Layer 11 of a small transformer language model trained on English Wikipedia (15 layers, counted from 0, width 128).
A neuron's activation on a vector x is GELU(gate . x + bias) times (in . x + bias), where the dot is the dot product.
The model reads these tokens: " " "tu" "tor" " and" " also" " a" " relative" "," " Hy" "ang" " Bun" "is" "ora" "," " until" " he" " came" " of" " age"

The vector x that enters this layer's MLP at each token. A number n stands for n times 0.0097.
0 " ": 10 -14 2 43 11 -25 11 -127 -23 22 -13 -48 -5 -66 115 67 -11 102 -18 1 9 133 26 -31 34 -78 17 36 19 66 25 120 29 105 22 14 -12 19 61 45 -75 -98 -101 -46 -3 -46 71 62 59 37 -50 63 -24 -29 82 -8 -40 109 20 20 -48 45 -3 59 -96 0 -9 10 -74 -2 52 18 -15 -12 36 4 18 11 6 -160 -52 34 -84 -64 -23 203 -147 47 36 5 -2 1 32 4 -5 1 -3 94 84 -34 -128 20 -68 100 11 19 -13 76 31 7 30 10 39 11 -42 -52 -35 -44 6 -13 2 44 -113 -7 2 50 -3 197
1 "tu": -55 -151 -6 10 94 -23 26 15 -8 9 -24 -106 -37 35 -42 21 -14 62 13 -52 -20 -21 32 -11 64 -92 -10 -35 42 24 101 -10 50 -97 92 -17 -70 -11 155 -52 66 72 -182 -21 -75 -105 68 35 -20 -59 10 -21 101 -10 80 -56 -8 36 59 -62 -94 16 102 68 -21 -39 51 37 4 -12 -74 -57 -52 -4 -39 59 -182 26 54 39 115 126 122 -137 1 44 -39 18 10 33 -129 137 -36 -95 27 -39 -146 167 39 12 -45 42 6 3 -117 -91 84 90 150 105 -6 37 55 9 39 -85 -46 110 89 -21 -31 -55 2 -62 49 -43 -1 285
2 "tor": 33 30 -66 -20 -8 143 -15 -56 -52 25 -70 -131 -11 -61 -60 18 -63 81 74 -60 -39 -8 96 127 57 -22 -3 125 6 -68 42 78 4 -34 8 -57 20 -3 -51 16 -20 44 -52 -63 -29 39 100 -45 -12 -27 21 70 75 -46 -137 -26 152 -22 77 -45 -14 101 75 39 -56 54 -83 -31 66 -98 37 0 -32 2 -3 23 -32 9 -98 25 -63 55 32 -24 74 75 -93 -27 -14 46 20 -92 -23 -182 20 -64 44 72 -84 -32 -99 -2 77 -7 5 73 -94 -134 -57 40 -31 -32 -29 30 -64 79 53 16 15 -105 -50 1 -92 -38 6 -91 42 350
3 " and": 4 23 -35 -26 0 38 -52 -18 -42 -80 -19 7 42 -66 -26 136 60 -33 -48 8 1 2 36 45 72 -74 13 34 44 -73 -57 14 -39 -65 16 49 4 -68 37 10 -30 18 -123 -36 2 59 -68 33 102 -39 -38 -83 -37 -57 -29 -15 -25 11 91 -11 -11 -11 9 85 39 7 46 53 -114 28 14 -13 43 6 -40 51 90 18 49 -30 64 12 -31 -21 -33 228 -45 10 -21 -56 -16 -31 -65 -15 11 -29 -12 142 13 -66 20 14 32 4 -63 38 49 -58 50 -15 3 20 -23 -62 -112 -7 -46 66 -21 -20 -31 -41 -72 -32 41 -36 9 128
4 " also": 65 6 -39 -56 24 18 -116 -119 65 -3 17 41 -24 -54 -65 95 5 -104 -43 52 8 10 -5 28 22 -51 32 -29 34 -13 -19 21 18 -24 -44 -73 43 12 49 14 48 -44 -102 -48 23 142 2 3 9 -37 26 -3 25 4 -111 -5 -24 2 22 -19 100 28 69 70 10 -112 -64 -52 -4 81 -47 -10 16 -46 -45 70 -13 78 14 39 43 39 90 -35 17 206 -33 -13 90 -10 -1 -73 -83 30 27 20 16 78 2 -80 -19 -17 -6 38 -3 60 30 2 80 -71 40 15 -31 15 -130 -33 -52 -58 -18 -22 -33 -27 44 -21 1 -18 18 231
5 " a": -7 112 0 11 50 -94 18 -54 28 28 -27 -28 -6 -55 33 45 53 7 -19 -3 86 31 9 50 -8 10 -11 -47 -5 21 -8 19 -16 -61 0 -96 55 -93 86 47 -89 4 1 24 -10 93 -10 56 21 -52 52 -77 -8 48 -44 26 -44 31 9 -55 12 64 -13 -87 -24 -78 110 -40 11 -22 0 50 3 -31 26 19 -101 35 -2 -37 -9 -6 -37 -63 -34 217 3 45 3 46 -4 -29 -45 50 22 -6 8 150 1 21 -101 -27 101 41 -75 33 -1 71 40 9 84 11 6 -14 45 3 -32 -16 -7 36 15 -19 8 -20 45 26 43 218
6 " relative": 5 27 47 -54 73 81 -46 -41 -69 -46 -40 -42 10 -10 -97 -28 -8 19 -80 49 -33 10 35 -35 41 12 112 17 99 6 -45 -95 -32 53 47 -51 42 44 100 1 -63 -40 -13 19 141 -70 104 -75 17 114 -38 -35 -19 -32 -80 86 41 -57 123 14 13 91 35 -10 74 -41 -19 17 10 -134 87 98 -3 -26 -70 5 -87 18 12 36 -39 33 -33 30 -80 158 38 37 46 -58 -44 45 -47 -53 -95 22 60 122 -8 34 -55 1 3 81 -27 -74 18 -37 -3 -42 33 -88 -28 -28 72 70 42 -34 137 96 66 11 12 -42 41 -3 25 274
7 ",": 12 -6 -22 14 64 25 -50 -5 -3 -36 39 34 4 -23 -46 43 29 27 -49 5 35 54 -23 1 70 15 79 8 68 -33 -11 43 -45 -42 7 7 -3 -12 -13 56 -32 -108 -64 -49 60 -13 -52 84 47 -15 26 -94 -46 -5 40 24 7 50 24 61 14 26 -48 62 3 -22 78 40 11 13 67 -21 1 0 -5 -52 -1 30 -17 -4 37 -44 -27 14 -21 245 -85 86 -66 -9 -79 19 -17 15 -51 -64 3 119 -6 -45 2 -2 72 -19 29 33 -37 -18 -48 36 -22 37 -38 -100 -59 16 -44 111 24 -48 14 -11 -35 7 -42 -40 56 91
8 " Hy": 130 -13 64 88 39 45 -2 54 53 73 -43 28 83 52 16 -104 27 75 -97 7 13 130 92 56 -66 61 -5 -32 -16 -77 89 -70 44 -64 -34 -91 -6 -16 58 -37 15 131 -22 -111 -120 -3 51 73 29 82 6 -62 23 -96 29 -58 -71 83 19 -105 34 -119 -38 -13 -32 -119 19 9 -80 -44 6 -33 -119 86 -14 -110 83 -47 16 -12 60 82 24 -39 6 104 63 38 -60 14 -9 -53 -94 26 -70 4 -57 21 -28 -85 -33 -25 93 -35 51 -93 23 27 12 -123 -47 -17 85 -4 -28 2 128 -39 71 -24 -13 16 40 -74 63 -89 33 346
9 "ang": 28 -26 40 38 -24 -4 30 44 -49 -9 104 -101 7 18 -56 -19 98 128 47 15 -64 -48 58 71 -25 -28 98 19 -48 5 52 18 11 38 -8 13 -113 -63 -48 -92 6 -38 -7 8 -14 -47 -64 -42 -81 -61 -155 18 -30 -13 36 -88 90 112 52 -40 -60 47 -40 -84 -3 -62 28 -28 -83 39 52 -41 -28 -22 37 -40 -49 -65 40 26 77 37 -25 -23 45 31 -150 -25 25 -19 19 -25 -95 -25 38 19 62 9 56 -37 7 -1 141 -38 -4 -59 44 60 44 112 29 53 -27 -159 51 12 66 69 47 -46 13 -20 106 16 -6 -115 4 408
10 " Bun": -89 22 9 22 -43 -21 79 69 -4 72 26 63 -70 9 71 -90 1 6 -41 -51 -42 23 -59 -36 -115 9 45 92 42 41 -50 -44 -35 16 58 -6 -55 -23 17 -18 -18 81 -18 8 -86 -87 43 -12 -61 16 -102 -165 -27 -125 60 -64 64 99 -9 -79 -57 -26 6 -121 18 27 -74 -6 -44 -14 -12 -46 55 -19 -106 67 78 40 49 -51 -13 86 38 -26 -6 74 51 -78 -27 79 20 -53 63 -3 17 -89 25 71 55 -63 -2 59 6 13 55 -31 -14 54 -33 29 88 45 -43 -121 33 -6 -30 -13 3 -17 -22 -59 2 35 51 -6 33 418
11 "is": -6 103 73 50 -137 -40 59 76 -68 5 65 35 18 -19 -9 -13 82 36 42 -79 -25 13 -28 96 -37 -8 93 21 77 -28 -24 49 13 35 65 70 -41 6 -97 -14 -6 62 34 22 -29 29 37 14 -62 -17 -65 -50 -22 -18 106 -74 -18 87 28 -13 47 69 -51 -68 49 56 18 -33 -17 78 -8 -38 -9 -122 4 38 -20 55 16 71 9 33 -56 -29 38 53 -19 -80 13 -40 -18 1 64 -22 10 -16 59 27 90 -69 -3 -14 113 70 -12 42 -9 19 -35 66 92 10 7 -6 -8 -12 26 34 1 -71 -27 -41 -18 -46 -53 30 6 477
12 "ora": -29 -6 -25 29 28 15 21 64 -84 -1 -28 29 -26 -24 -13 -4 33 -28 -19 -101 31 43 49 37 -61 87 36 29 9 3 -50 -68 31 83 4 -11 -74 -9 12 -8 -29 92 59 -40 -38 -41 53 -17 -49 13 -70 50 -27 -43 6 -58 83 96 62 -135 40 43 62 -22 91 72 -29 85 -34 18 -129 -5 0 -66 46 16 4 -4 -47 61 65 13 -151 -20 52 65 2 -59 3 6 -30 -17 -31 90 5 26 -10 108 101 -50 -25 -63 -39 10 -13 -52 24 37 -44 -60 80 -21 3 2 0 -45 62 -20 47 24 31 -66 6 -24 -49 57 -14 474
13 ",": -54 59 62 -10 60 61 -37 55 50 11 40 81 39 -27 -1 25 10 -3 -27 -21 -7 59 -41 68 29 26 -26 23 32 -22 -33 -51 -5 -50 59 -34 -27 -4 -54 -11 23 -39 -81 -61 -55 -20 -61 29 0 -1 -38 -75 16 -105 79 -77 36 87 47 39 18 45 -61 5 -3 78 33 28 -32 90 22 -40 4 -57 44 -61 3 0 -27 14 41 16 -40 55 7 243 1 5 -34 -18 -61 8 -20 14 -31 31 -46 89 24 -39 0 -47 81 1 24 32 -9 53 -87 15 33 29 -12 -24 -92 67 7 60 5 -66 -25 2 30 -53 -35 30 35 87
14 " until": 22 -2 107 -59 27 51 -54 -23 16 57 -17 21 -5 21 16 -30 33 33 -25 -2 19 -3 -15 80 -16 -69 90 -23 53 -23 -58 9 -22 91 11 -53 -1 -35 -3 -36 37 27 -39 -37 -40 -24 34 41 28 66 -26 -95 35 -85 7 -52 -57 -14 20 23 91 19 -32 62 14 1 106 -43 -57 79 -18 -16 12 -38 -86 119 41 29 -2 -6 7 33 -51 -41 24 239 -13 -20 -51 -8 30 -6 -19 41 -41 9 -33 114 -4 -4 72 -47 -28 36 -6 -22 8 27 -45 -70 73 28 -4 -9 1 -103 -128 -63 -4 -20 6 32 -4 -65 33 -83 -47 106
15 " he": 2 -37 26 71 -5 -33 -11 -128 29 7 84 -2 19 -27 -32 89 80 53 -158 -30 55 4 86 75 0 -76 -31 14 -56 -112 29 21 -97 19 -16 44 10 -40 25 -24 -21 -138 -169 -41 6 -71 79 88 21 -20 9 -52 85 -54 62 -76 7 34 -12 -35 -47 -30 13 32 -96 -184 -6 -58 -29 122 -6 42 35 -120 -30 35 7 52 -31 27 -83 -53 -36 -23 35 149 -17 32 0 30 -68 32 -85 -2 97 -113 -17 140 -41 -128 -48 84 -22 -21 -88 39 -63 60 121 45 -49 8 -21 12 -105 -90 -42 84 -24 173 -6 4 11 -1 -48 21 -36 240
16 " came": -131 -1 -12 26 -16 45 -11 -82 46 110 48 14 8 -23 -108 47 -97 112 39 -53 26 54 -4 11 -6 -15 36 24 -9 -39 -20 -15 3 -39 5 31 10 -84 20 -134 36 40 63 -74 5 -39 -39 -19 14 -32 -102 -111 55 11 70 102 -7 -14 0 98 -23 41 -33 -31 -77 -131 16 -24 -27 71 104 15 10 -11 -67 105 11 -18 -60 9 12 43 -3 -62 -43 206 37 108 45 -8 43 31 -38 -2 -6 -52 9 111 26 -78 -16 110 -78 -49 -22 1 -1 25 41 -20 81 -21 89 -46 106 -89 28 -65 6 27 -40 71 111 -1 -1 45 -30 119
17 " of": -39 51 -40 -20 -1 29 -5 -69 -9 -10 -8 51 67 13 -40 27 -8 80 -16 7 -19 48 -21 21 18 -15 100 -19 52 2 36 -9 -20 81 -20 21 -7 -69 -60 -10 -7 56 -41 26 55 70 -5 -26 37 82 -27 -56 34 29 -48 -34 -21 -63 39 56 -55 63 -26 -1 53 -46 -31 -24 -40 -45 41 28 -13 20 -2 8 -31 -41 43 -61 -53 83 4 -31 27 242 -14 -28 -56 -35 -25 -21 -64 15 -1 -49 -39 161 -27 -15 3 25 -22 -43 4 -46 -73 -44 -18 8 -76 10 -3 -98 25 -116 10 -123 -23 -54 13 -14 -6 -44 50 45 36 55
18 " age": -47 -31 -32 5 -21 21 68 71 -48 51 -91 -51 75 51 -120 28 27 8 56 -17 22 -57 75 -4 1 -38 65 52 -22 74 77 6 -94 -49 15 2 -31 46 50 -117 8 -68 36 -5 57 -154 36 10 18 9 13 -30 87 -85 88 -17 -61 11 -107 84 -30 88 24 36 11 -8 -24 -1 -45 71 -8 -18 -70 6 -6 74 -73 100 57 -64 -43 88 120 -23 -4 179 90 49 45 -7 -45 34 -97 70 -43 -61 -65 4 -21 11 96 1 -100 -40 -5 -31 50 -36 72 79 -63 -43 -26 -72 62 -31 -34 -164 56 116 -17 97 -50 63 40 -71 77 201

Each question shows the input weights of one neuron of the MLP. A number n stands for n times 0.0014.

n461 gate (bias 0.049): -133 13 60 49 71 85 39 -75 -89 10 70 39 -5 39 -247 -88 -76 -23 -23 -125 50 -13 -165 -99 3 -39 -8 83 -86 23 -8 41 -63 -28 -31 42 133 18 8 60 -67 -66 101 41 10 18 144 -83 -121 -29 -144 -104 105 -124 -258 28 141 -10 97 -46 45 135 74 18 54 8 -64 23 -105 -51 67 -252 -126 -23 -158 -57 -10 121 -8 57 0 13 28 53 81 -13 -50 86 177 -13 68 -26 -93 -44 107 80 -151 -26 70 -61 76 -90 -37 -41 122 -44 -23 52 110 -10 136 13 75 -98 18 56 52 135 -21 69 -3 81 129 15 -31 -113 -54 108
n461 in (bias -0.049): -92 105 -35 -64 -141 184 83 -67 -109 -27 48 -35 41 -51 -139 0 0 76 -194 137 189 67 -144 -127 116 -81 -116 8 -73 139 -3 40 -24 45 -135 62 -54 94 -16 -40 -127 41 -3 -19 -77 173 93 32 -86 81 -35 -139 152 95 -172 -94 106 -13 -58 3 179 86 50 97 61 -11 -37 0 -152 16 -112 -50 -24 -169 -52 48 -106 -29 145 -67 -11 73 -37 -144 22 -7 111 -75 -46 0 -100 -123 109 -75 21 43 -84 -14 48 45 -35 -78 -99 -8 54 70 -112 19 113 71 -8 16 64 120 -117 58 -35 -37 -88 -138 24 116 136 -122 -29 42 -24 -58
Its two highest activations, in order, are on tokens 4 " also", 2 "tor"

n352 gate (bias -0.330): 11 -167 16 -52 46 97 -109 -132 -81 -75 95 20 -118 -52 47 97 30 -7 -23 39 -34 18 -59 50 -38 -43 0 -145 -100 -29 -181 86 22 -59 96 -25 -59 -140 130 2 -65 56 -97 -57 11 32 97 -47 53 -30 54 140 -18 87 -157 119 -133 34 -13 20 9 -41 72 -146 -90 102 27 -127 -65 54 7 16 72 -66 -37 -52 -20 -14 42 -18 65 89 -16 29 21 -146 67 32 89 -96 28 72 -46 64 -4 131 -18 16 -16 -87 -39 92 102 -56 -43 34 16 -16 100 60 0 2 -140 -149 16 -25 64 51 113 56 -45 82 4 66 -116 -63 7 -77
n352 in (bias -0.110): 64 64 -199 -63 343 65 149 -71 -163 0 -313 -12 60 39 45 26 28 -15 20 229 67 -253 59 -99 -170 130 -139 94 -42 -35 285 82 123 215 24 0 43 119 32 -229 -105 60 -318 -78 0 145 -63 -16 100 -71 -86 58 -211 208 -56 -15 144 54 81 -39 -8 237 -58 -142 -93 160 82 -153 -152 94 -220 199 -43 -149 60 -150 -117 59 -4 -281 348 -189 -73 -77 28 -13 -163 79 198 -32 -16 -82 -115 -165 0 121 -99 82 -24 184 131 -65 234 16 -182 -166 -43 24 83 -8 87 56 141 -27 82 226 8 93 -145 97 -157 181 85 -84 54 -35 35 -35
On which token does it fire most, and how strongly? 16 " came", at about 0.25

n231 gate (bias -0.137): -37 -9 -49 -3 104 145 -48 -63 -29 122 3 56 174 -68 24 38 -49 -28 -40 83 -235 -123 -20 26 84 143 -14 -170 33 11 -165 -167 -36 -17 -26 6 85 61 71 -40 -87 20 17 -3 -64 -28 3 102 -64 74 113 116 135 -49 -71 -53 28 -22 45 0 78 -14 48 111 -34 90 113 -23 213 23 93 -25 -31 0 -35 -20 28 206 178 -29 42 -94 195 44 -23 17 230 68 128 83 -49 91 138 71 -200 48 -43 -128 -57 72 -117 74 154 -64 -40 -157 99 37 -153 -36 186 40 138 -124 37 -14 102 -61 105 104 -110 248 72 69 25 -3 68 -82
n231 in (bias -0.045): 22 125 -109 -284 -68 123 -137 -131 -119 -82 152 63 -111 -120 93 -3 -125 -31 54 217 0 77 25 6 -178 -16 55 114 -245 -69 -97 -197 -62 47 -199 -144 -29 25 128 -26 19 78 65 13 -28 146 -57 -47 158 -16 -57 90 -113 15 253 25 0 56 66 134 110 -35 233 236 -94 70 88 54 94 -54 35 -71 -28 -74 -71 172 -189 -25 16 211 -72 -121 81 43 -71 60 -138 -137 0 -121 202 -63 105 162 -84 -60 45 -20 -153 -93 -58 83 59 -3 131 102 -9 89 64 85 42 -26 107 -32 -38 -38 -16 72 -215 50 -130 -28 -36 62 16 -100 38 -28
It fires most on token 1 "tu"

n409 gate (bias -0.243): 8 -3 -35 -129 -62 137 117 72 116 51 45 -106 22 -61 -45 51 -65 -34 -180 70 -126 113 64 100 11 -38 75 -112 -237 147 -101 8 16 -146 -19 -124 0 50 48 -37 -177 90 -73 61 79 3 98 74 3 0 16 -55 -92 36 -51 130 132 11 136 3 114 -48 -3 21 -40 175 58 32 -35 -233 -91 -47 -13 10 154 126 -26 -19 31 91 189 -94 -34 102 19 -37 8 -48 -161 142 8 -45 49 -24 162 111 -56 -31 5 47 -73 -47 -25 -34 46 16 40 19 105 -60 5 -3 88 0 -32 -164 0 3 61 -55 51 -107 145 227 -118 -58 -40 -103
n409 in (bias 0.042): -146 24 181 -4 20 -120 66 -55 -150 140 -194 178 132 256 -59 -15 71 4 27 -98 236 -129 35 -106 23 -39 -267 31 -213 103 120 156 199 101 169 181 16 -15 39 27 -146 -4 64 -125 -296 233 35 47 -179 232 101 65 296 195 -45 -11 27 -88 4 -111 -83 -43 254 -209 173 -97 -271 89 162 128 86 11 -112 65 123 -70 120 78 -8 -71 38 129 -65 34 177 -73 130 -125 31 43 -43 -8 -76 66 -225 186 67 -46 -86 110 -118 227 -16 19 169 239 81 -117 -120 -88 232 -28 -50 -221 -163 50 144 54 -225 -12 35 -119 40 4 223 -81 -16 22
On which token does it fire most, and how strongly? 7 ",", at about 0.37

n404 gate (bias -0.277): -179 -3 47 146 13 21 127 3 -35 -102 80 161 13 31 -91 191 72 -100 -137 -131 122 -137 -43 144 107 56 85 -62 -9 76 -86 47 -158 -15 -41 50 -243 109 62 118 -55 60 -33 -77 -73 124 -6 223 73 -41 139 -33 101 152 53 21 -129 89 -153 -64 236 41 -68 12 -80 71 59 -9 -16 -83 -22 94 178 -21 -318 47 9 68 -58 128 -89 37 -85 -49 38 -117 60 -131 28 -190 -94 87 30 137 -46 -108 91 67 -183 79 -172 147 -16 117 78 -109 15 -12 -197 86 -19 -60 80 -71 -9 37 -16 -70 -46 -126 201 12 50 -123 6 55 -142 -112
n404 in (bias 0.095): 183 -63 -79 -41 241 90 -262 91 199 56 171 -31 29 -12 135 -210 -110 -49 -31 -100 -148 -3 -121 -9 12 -53 3 -149 -131 -208 -102 -59 -116 -106 161 41 147 98 53 50 83 35 46 -72 190 -19 143 31 -30 -107 -93 174 -95 -36 206 -15 0 -31 -64 -73 -155 -132 65 -33 -77 -87 53 -121 35 -19 59 -64 -195 24 22 0 139 -112 67 19 123 16 -80 -37 -85 -67 -66 -153 135 119 -25 140 -67 59 98 -9 -104 -172 -78 -101 -192 73 86 83 -28 -69 130 119 33 135 47 44 -189 -22 28 25 100 95 53 -68 90 -18 70 18 49 129 -180 20
Its two highest activations, in order, are on tokens 18 " age", 17 " of"

n107 gate (bias -0.486): -47 75 83 50 20 181 -49 -39 -22 11 183 156 -39 101 0 -104 181 86 55 122 83 33 -137 53 76 75 17 -11 -48 0 -17 44 54 -129 -31 53 -157 105 158 8 0 59 3 5 -89 -27 -22 -63 78 -178 8 35 -100 -13 39 -64 71 -78 -87 11 75 127 76 -21 -60 -63 -38 -27 -87 0 -124 -13 106 -80 -6 94 207 -3 -108 147 157 168 -38 -48 0 -148 25 52 -44 25 139 -99 176 143 13 55 30 22 -14 -148 22 -80 240 35 -58 205 55 94 -198 -33 50 87 -115 143 -36 -54 85 -143 27 125 -88 -135 -15 21 -54 8 -63 -13
n107 in (bias 0.056): -66 13 -73 -59 139 -120 0 -62 -208 23 -29 -91 30 -3 12 62 -172 16 7 -239 7 13 -143 39 35 -10 -20 98 115 -163 7 108 -89 -23 82 187 59 22 174 144 -113 83 -219 -91 -26 -23 16 23 -83 -49 -120 35 66 -182 66 6 -84 80 -132 93 -17 -105 6 41 48 -39 -237 -36 70 146 -10 -251 136 83 -50 -114 -52 -228 93 36 -77 -154 61 -64 191 -14 -7 -91 -7 151 3 39 235 -13 10 247 30 -162 -13 13 76 79 -137 -32 13 -154 45 213 -69 135 280 -96 52 -146 71 -52 49 125 143 42 124 -51 61 -186 23 -6 241 5
On which token does it fire most, and how strongly? 11 "is", at about 0.51

n241 gate (bias -0.150): -67 -172 147 -22 8 159 -16 138 33 -55 170 55 39 16 -109 141 53 37 64 -28 -75 -91 36 -100 -19 -14 97 -27 -70 162 104 -107 -159 49 -25 -33 -144 -13 -22 -44 95 -93 -11 99 200 -25 109 -101 62 0 104 183 -98 26 -37 88 169 -30 -265 43 -42 80 44 35 90 -52 -25 140 20 46 -3 -70 158 -62 -53 25 -68 143 -27 11 103 69 -73 32 -117 28 33 69 55 36 -11 -14 80 212 49 60 -144 -149 -116 -137 -75 115 68 -46 -30 -61 153 -22 42 141 14 129 -14 -80 30 177 85 -13 63 57 -5 22 119 40 -70 -71 -85 -53
n241 in (bias -0.067): 80 136 -15 -18 116 54 18 35 -65 64 61 85 -117 20 53 98 116 -243 -77 -127 -15 62 -85 92 6 145 -98 85 89 -14 -6 -138 -14 85 116 112 47 118 -228 -112 -20 -258 -214 97 46 -129 -3 -15 132 -98 53 -6 -83 -54 84 54 0 14 -49 32 57 -9 -76 -46 0 3 117 117 102 157 29 -152 -87 52 57 189 -32 70 -138 -80 3 -62 9 32 3 -8 54 124 -100 -9 -86 -47 -149 -38 -98 70 12 228 179 55 -15 -17 102 -20 -47 -98 -23 38 121 52 -157 99 -23 47 85 180 115 115 47 116 -229 -43 83 174 -104 -64 91 61
Its two highest activations, in order, are on tokens 18 " age", 9 "ang"

n468 gate (bias -0.220): -3 63 -57 260 -84 -26 121 107 -3 26 267 -100 63 -41 -53 8 107 0 -77 -95 21 24 -76 65 17 -9 146 -138 3 49 -36 85 -75 -41 188 116 0 -213 89 142 -102 42 23 15 -3 85 15 106 -12 18 41 -66 -117 20 48 -129 23 -110 -32 159 126 15 41 124 148 -12 -3 29 147 70 -100 -81 -158 -112 15 12 67 159 -23 74 131 163 -96 179 -24 -8 -27 92 68 -92 57 -3 -23 147 -127 -103 -104 35 -206 -159 166 -66 -18 -114 6 3 -53 47 54 119 80 -159 152 97 161 -213 -92 20 29 -41 15 -6 97 123 35 84 -132 -104
n468 in (bias -0.057): -130 186 -51 171 37 40 -6 20 -14 -31 100 -75 69 -145 -87 -21 -79 46 -112 -93 20 11 128 158 -36 211 -65 39 33 148 66 67 60 -86 -25 -8 -50 -90 93 -107 -58 -91 -49 -75 6 -11 -14 19 -44 65 -86 -63 -147 -11 -134 -65 -61 -22 140 -63 23 -20 17 74 229 100 64 -22 11 -28 134 -63 -14 185 -9 244 58 -186 14 -76 17 98 -41 68 -37 -65 -175 165 -31 62 82 97 -11 -95 -27 153 -141 -53 168 -199 76 -76 -112 55 -143 -17 17 17 89 66 158 60 36 -100 3 -11 -112 19 -114 105 53 88 -68 14 -14 36 -200 -13
On which token does it fire most, and how strongly? 16 " came", at about 0.57

n455 gate (bias -0.092): 126 146 6 17 -46 113 -77 60 -184 -3 -127 54 -76 28 81 -3 172 174 -54 100 -215 143 40 -9 204 -71 37 -11 -39 98 110 11 -22 28 37 80 66 6 129 -43 -87 61 75 128 -28 -59 31 -147 108 75 34 -78 46 -5 -147 0 -28 -78 151 145 187 -34 82 108 84 -11 204 -26 61 -189 -62 -33 175 100 52 60 37 37 120 23 22 51 95 92 -98 83 141 48 -189 80 -66 3 -113 -134 -103 11 120 -3 20 -17 206 -17 73 -59 11 -74 8 -6 -60 -62 -6 6 -79 -68 -96 79 0 109 -85 -28 -125 -22 32 168 199 28 -176 -32
n455 in (bias 0.050): 8 -43 -35 -50 -30 174 -206 64 -67 -34 -81 68 -27 87 65 -20 -104 82 -114 -24 32 0 108 200 138 0 21 66 -167 -52 -54 74 52 47 142 90 -37 171 -48 0 97 -108 -64 171 -36 29 -200 -39 -103 24 34 80 163 -180 3 -36 50 -34 151 124 67 -11 71 -44 136 103 -108 50 -32 45 13 28 -110 -87 -11 29 3 3 -111 -16 -156 -143 -54 -57 69 32 -40 -124 -16 -103 -32 8 39 -69 -73 142 8 -21 124 -52 45 -56 -49 -65 117 61 -100 66 147 -65 -125 75 -47 -18 -100 -99 -56 -83 -147 37 -124 -91 -37 61 -148 18 -53 -34
Its two highest activations, in order, are on tokens 3 " and", 14 " until"

n224 gate (bias -0.026): 172 37 -11 29 -80 -23 -31 87 -117 -36 -3 115 -56 -39 -39 30 37 -38 8 34 -103 58 8 11 72 8 5 159 -46 -26 -168 57 28 52 -50 87 228 28 -34 -134 -70 80 155 -29 -54 62 44 31 -56 -90 88 -107 -56 100 -68 8 -114 0 57 18 117 -142 70 -54 121 -29 -140 3 133 -67 70 8 67 109 -37 149 132 -156 -18 197 -21 -100 -36 82 -95 -87 98 60 -87 -50 -53 -156 -86 293 -105 -44 -198 92 -26 33 -63 38 -27 -96 -13 53 -62 -110 -63 -33 -5 61 -75 37 -62 -49 34 56 -16 -26 156 110 39 63 152 80 -39 -4
n224 in (bias -0.268): 60 161 66 -183 -36 0 -109 47 93 200 53 41 39 -235 19 50 -143 6 65 -56 62 92 -44 54 -35 -33 80 224 -121 17 -39 247 -147 -35 -98 -65 -74 -35 -80 -3 3 102 -66 -177 -32 -41 158 6 -37 45 100 -61 -3 11 37 124 -26 17 -90 -174 -152 163 175 12 -23 41 29 74 -93 -47 -62 12 -23 26 159 -275 131 88 55 -128 -76 139 197 -190 30 -131 -69 -136 -68 30 137 18 17 38 -38 179 3 -98 15 -49 -104 -11 39 -105 -163 74 -29 -12 -26 -35 33 102 100 -109 129 -96 -24 14 0 6 -62 -35 -66 80 -128 3 165 -52
It fires most on token 15 " he"

n431 gate (bias 0.080): -100 49 -43 -59 81 34 -109 70 173 -24 -24 -3 175 -45 -33 -23 22 -8 -102 -54 -40 105 -48 -137 179 145 -51 29 18 73 -123 64 97 -72 -113 -27 -64 71 48 -75 5 84 -52 96 155 -19 -85 -19 68 3 35 -3 11 -3 -87 154 228 -32 129 -21 -35 118 -42 -8 190 -8 72 -101 19 -212 -48 83 45 8 146 174 140 -75 3 11 32 -35 -129 131 -11 112 -100 -5 67 86 140 11 -99 -134 -5 -8 43 -72 99 -50 -35 -34 -131 -45 32 -199 29 -113 -41 26 70 -30 72 45 -24 -85 -83 186 -176 -77 -53 -13 35 -179 32 11 64 49
n431 in (bias 0.024): 137 -82 142 -58 -13 -118 130 29 69 34 67 34 48 182 -12 124 108 35 -13 34 -42 -10 31 -108 38 -50 -147 31 30 43 -24 29 61 -5 -40 -84 149 94 5 52 -13 11 84 36 90 88 -166 112 -84 160 -18 -81 11 -63 67 28 -91 -38 -3 36 -13 -58 70 48 183 -5 -41 104 183 -191 16 -38 34 15 -132 65 -124 -29 51 26 69 259 153 -10 -3 7 45 136 -37 136 8 36 58 65 26 70 60 -47 -81 112 -89 58 -35 0 42 -16 62 37 -23 46 -166 -117 44 13 194 -93 42 59 34 -34 133 51 203 184 -82 -44 83 -15
It fires most on token 6 " relative"

n340 gate (bias -0.156): 147 3 -59 65 -37 -76 -73 -20 -162 61 53 39 -54 67 66 -133 54 0 -42 -172 -99 59 -120 201 8 110 90 53 87 25 29 -201 88 -165 14 6 84 30 28 -48 17 6 -8 61 -69 -17 -11 -39 27 116 95 5 74 -11 -137 -44 -8 36 3 -124 128 0 14 -60 19 20 72 -6 60 -83 101 11 80 49 173 149 47 73 3 45 119 17 36 11 62 24 -150 90 146 11 -57 -56 35 112 143 256 -11 30 73 30 -121 -46 -9 111 200 141 -92 65 16 -121 34 126 184 246 -100 180 -42 236 154 155 -95 52 74 -16 77 -33 -33 -43
n340 in (bias 0.068): 171 -26 -9 79 213 -129 -90 105 -112 -128 93 -116 164 58 -66 8 0 -85 -179 18 -161 181 -90 115 -52 18 3 61 150 -63 -202 -151 217 3 -103 -106 35 -94 100 -143 49 110 -153 -6 -106 177 58 -75 -108 24 -151 -57 -9 137 -176 -11 147 9 40 -23 44 3 -176 -57 89 67 26 -3 -89 -113 -44 -94 -179 147 3 47 40 -46 114 -32 120 -23 -49 -117 15 -35 -91 -169 3 20 24 3 -57 -149 89 -110 9 8 143 65 -141 -28 119 144 64 35 29 32 20 -55 59 -39 -84 3 -41 0 58 -20 128 -118 75 -86 -8 20 181 -78 -3 35
On which token does it fire most, and how strongly? 8 " Hy", at about 1.9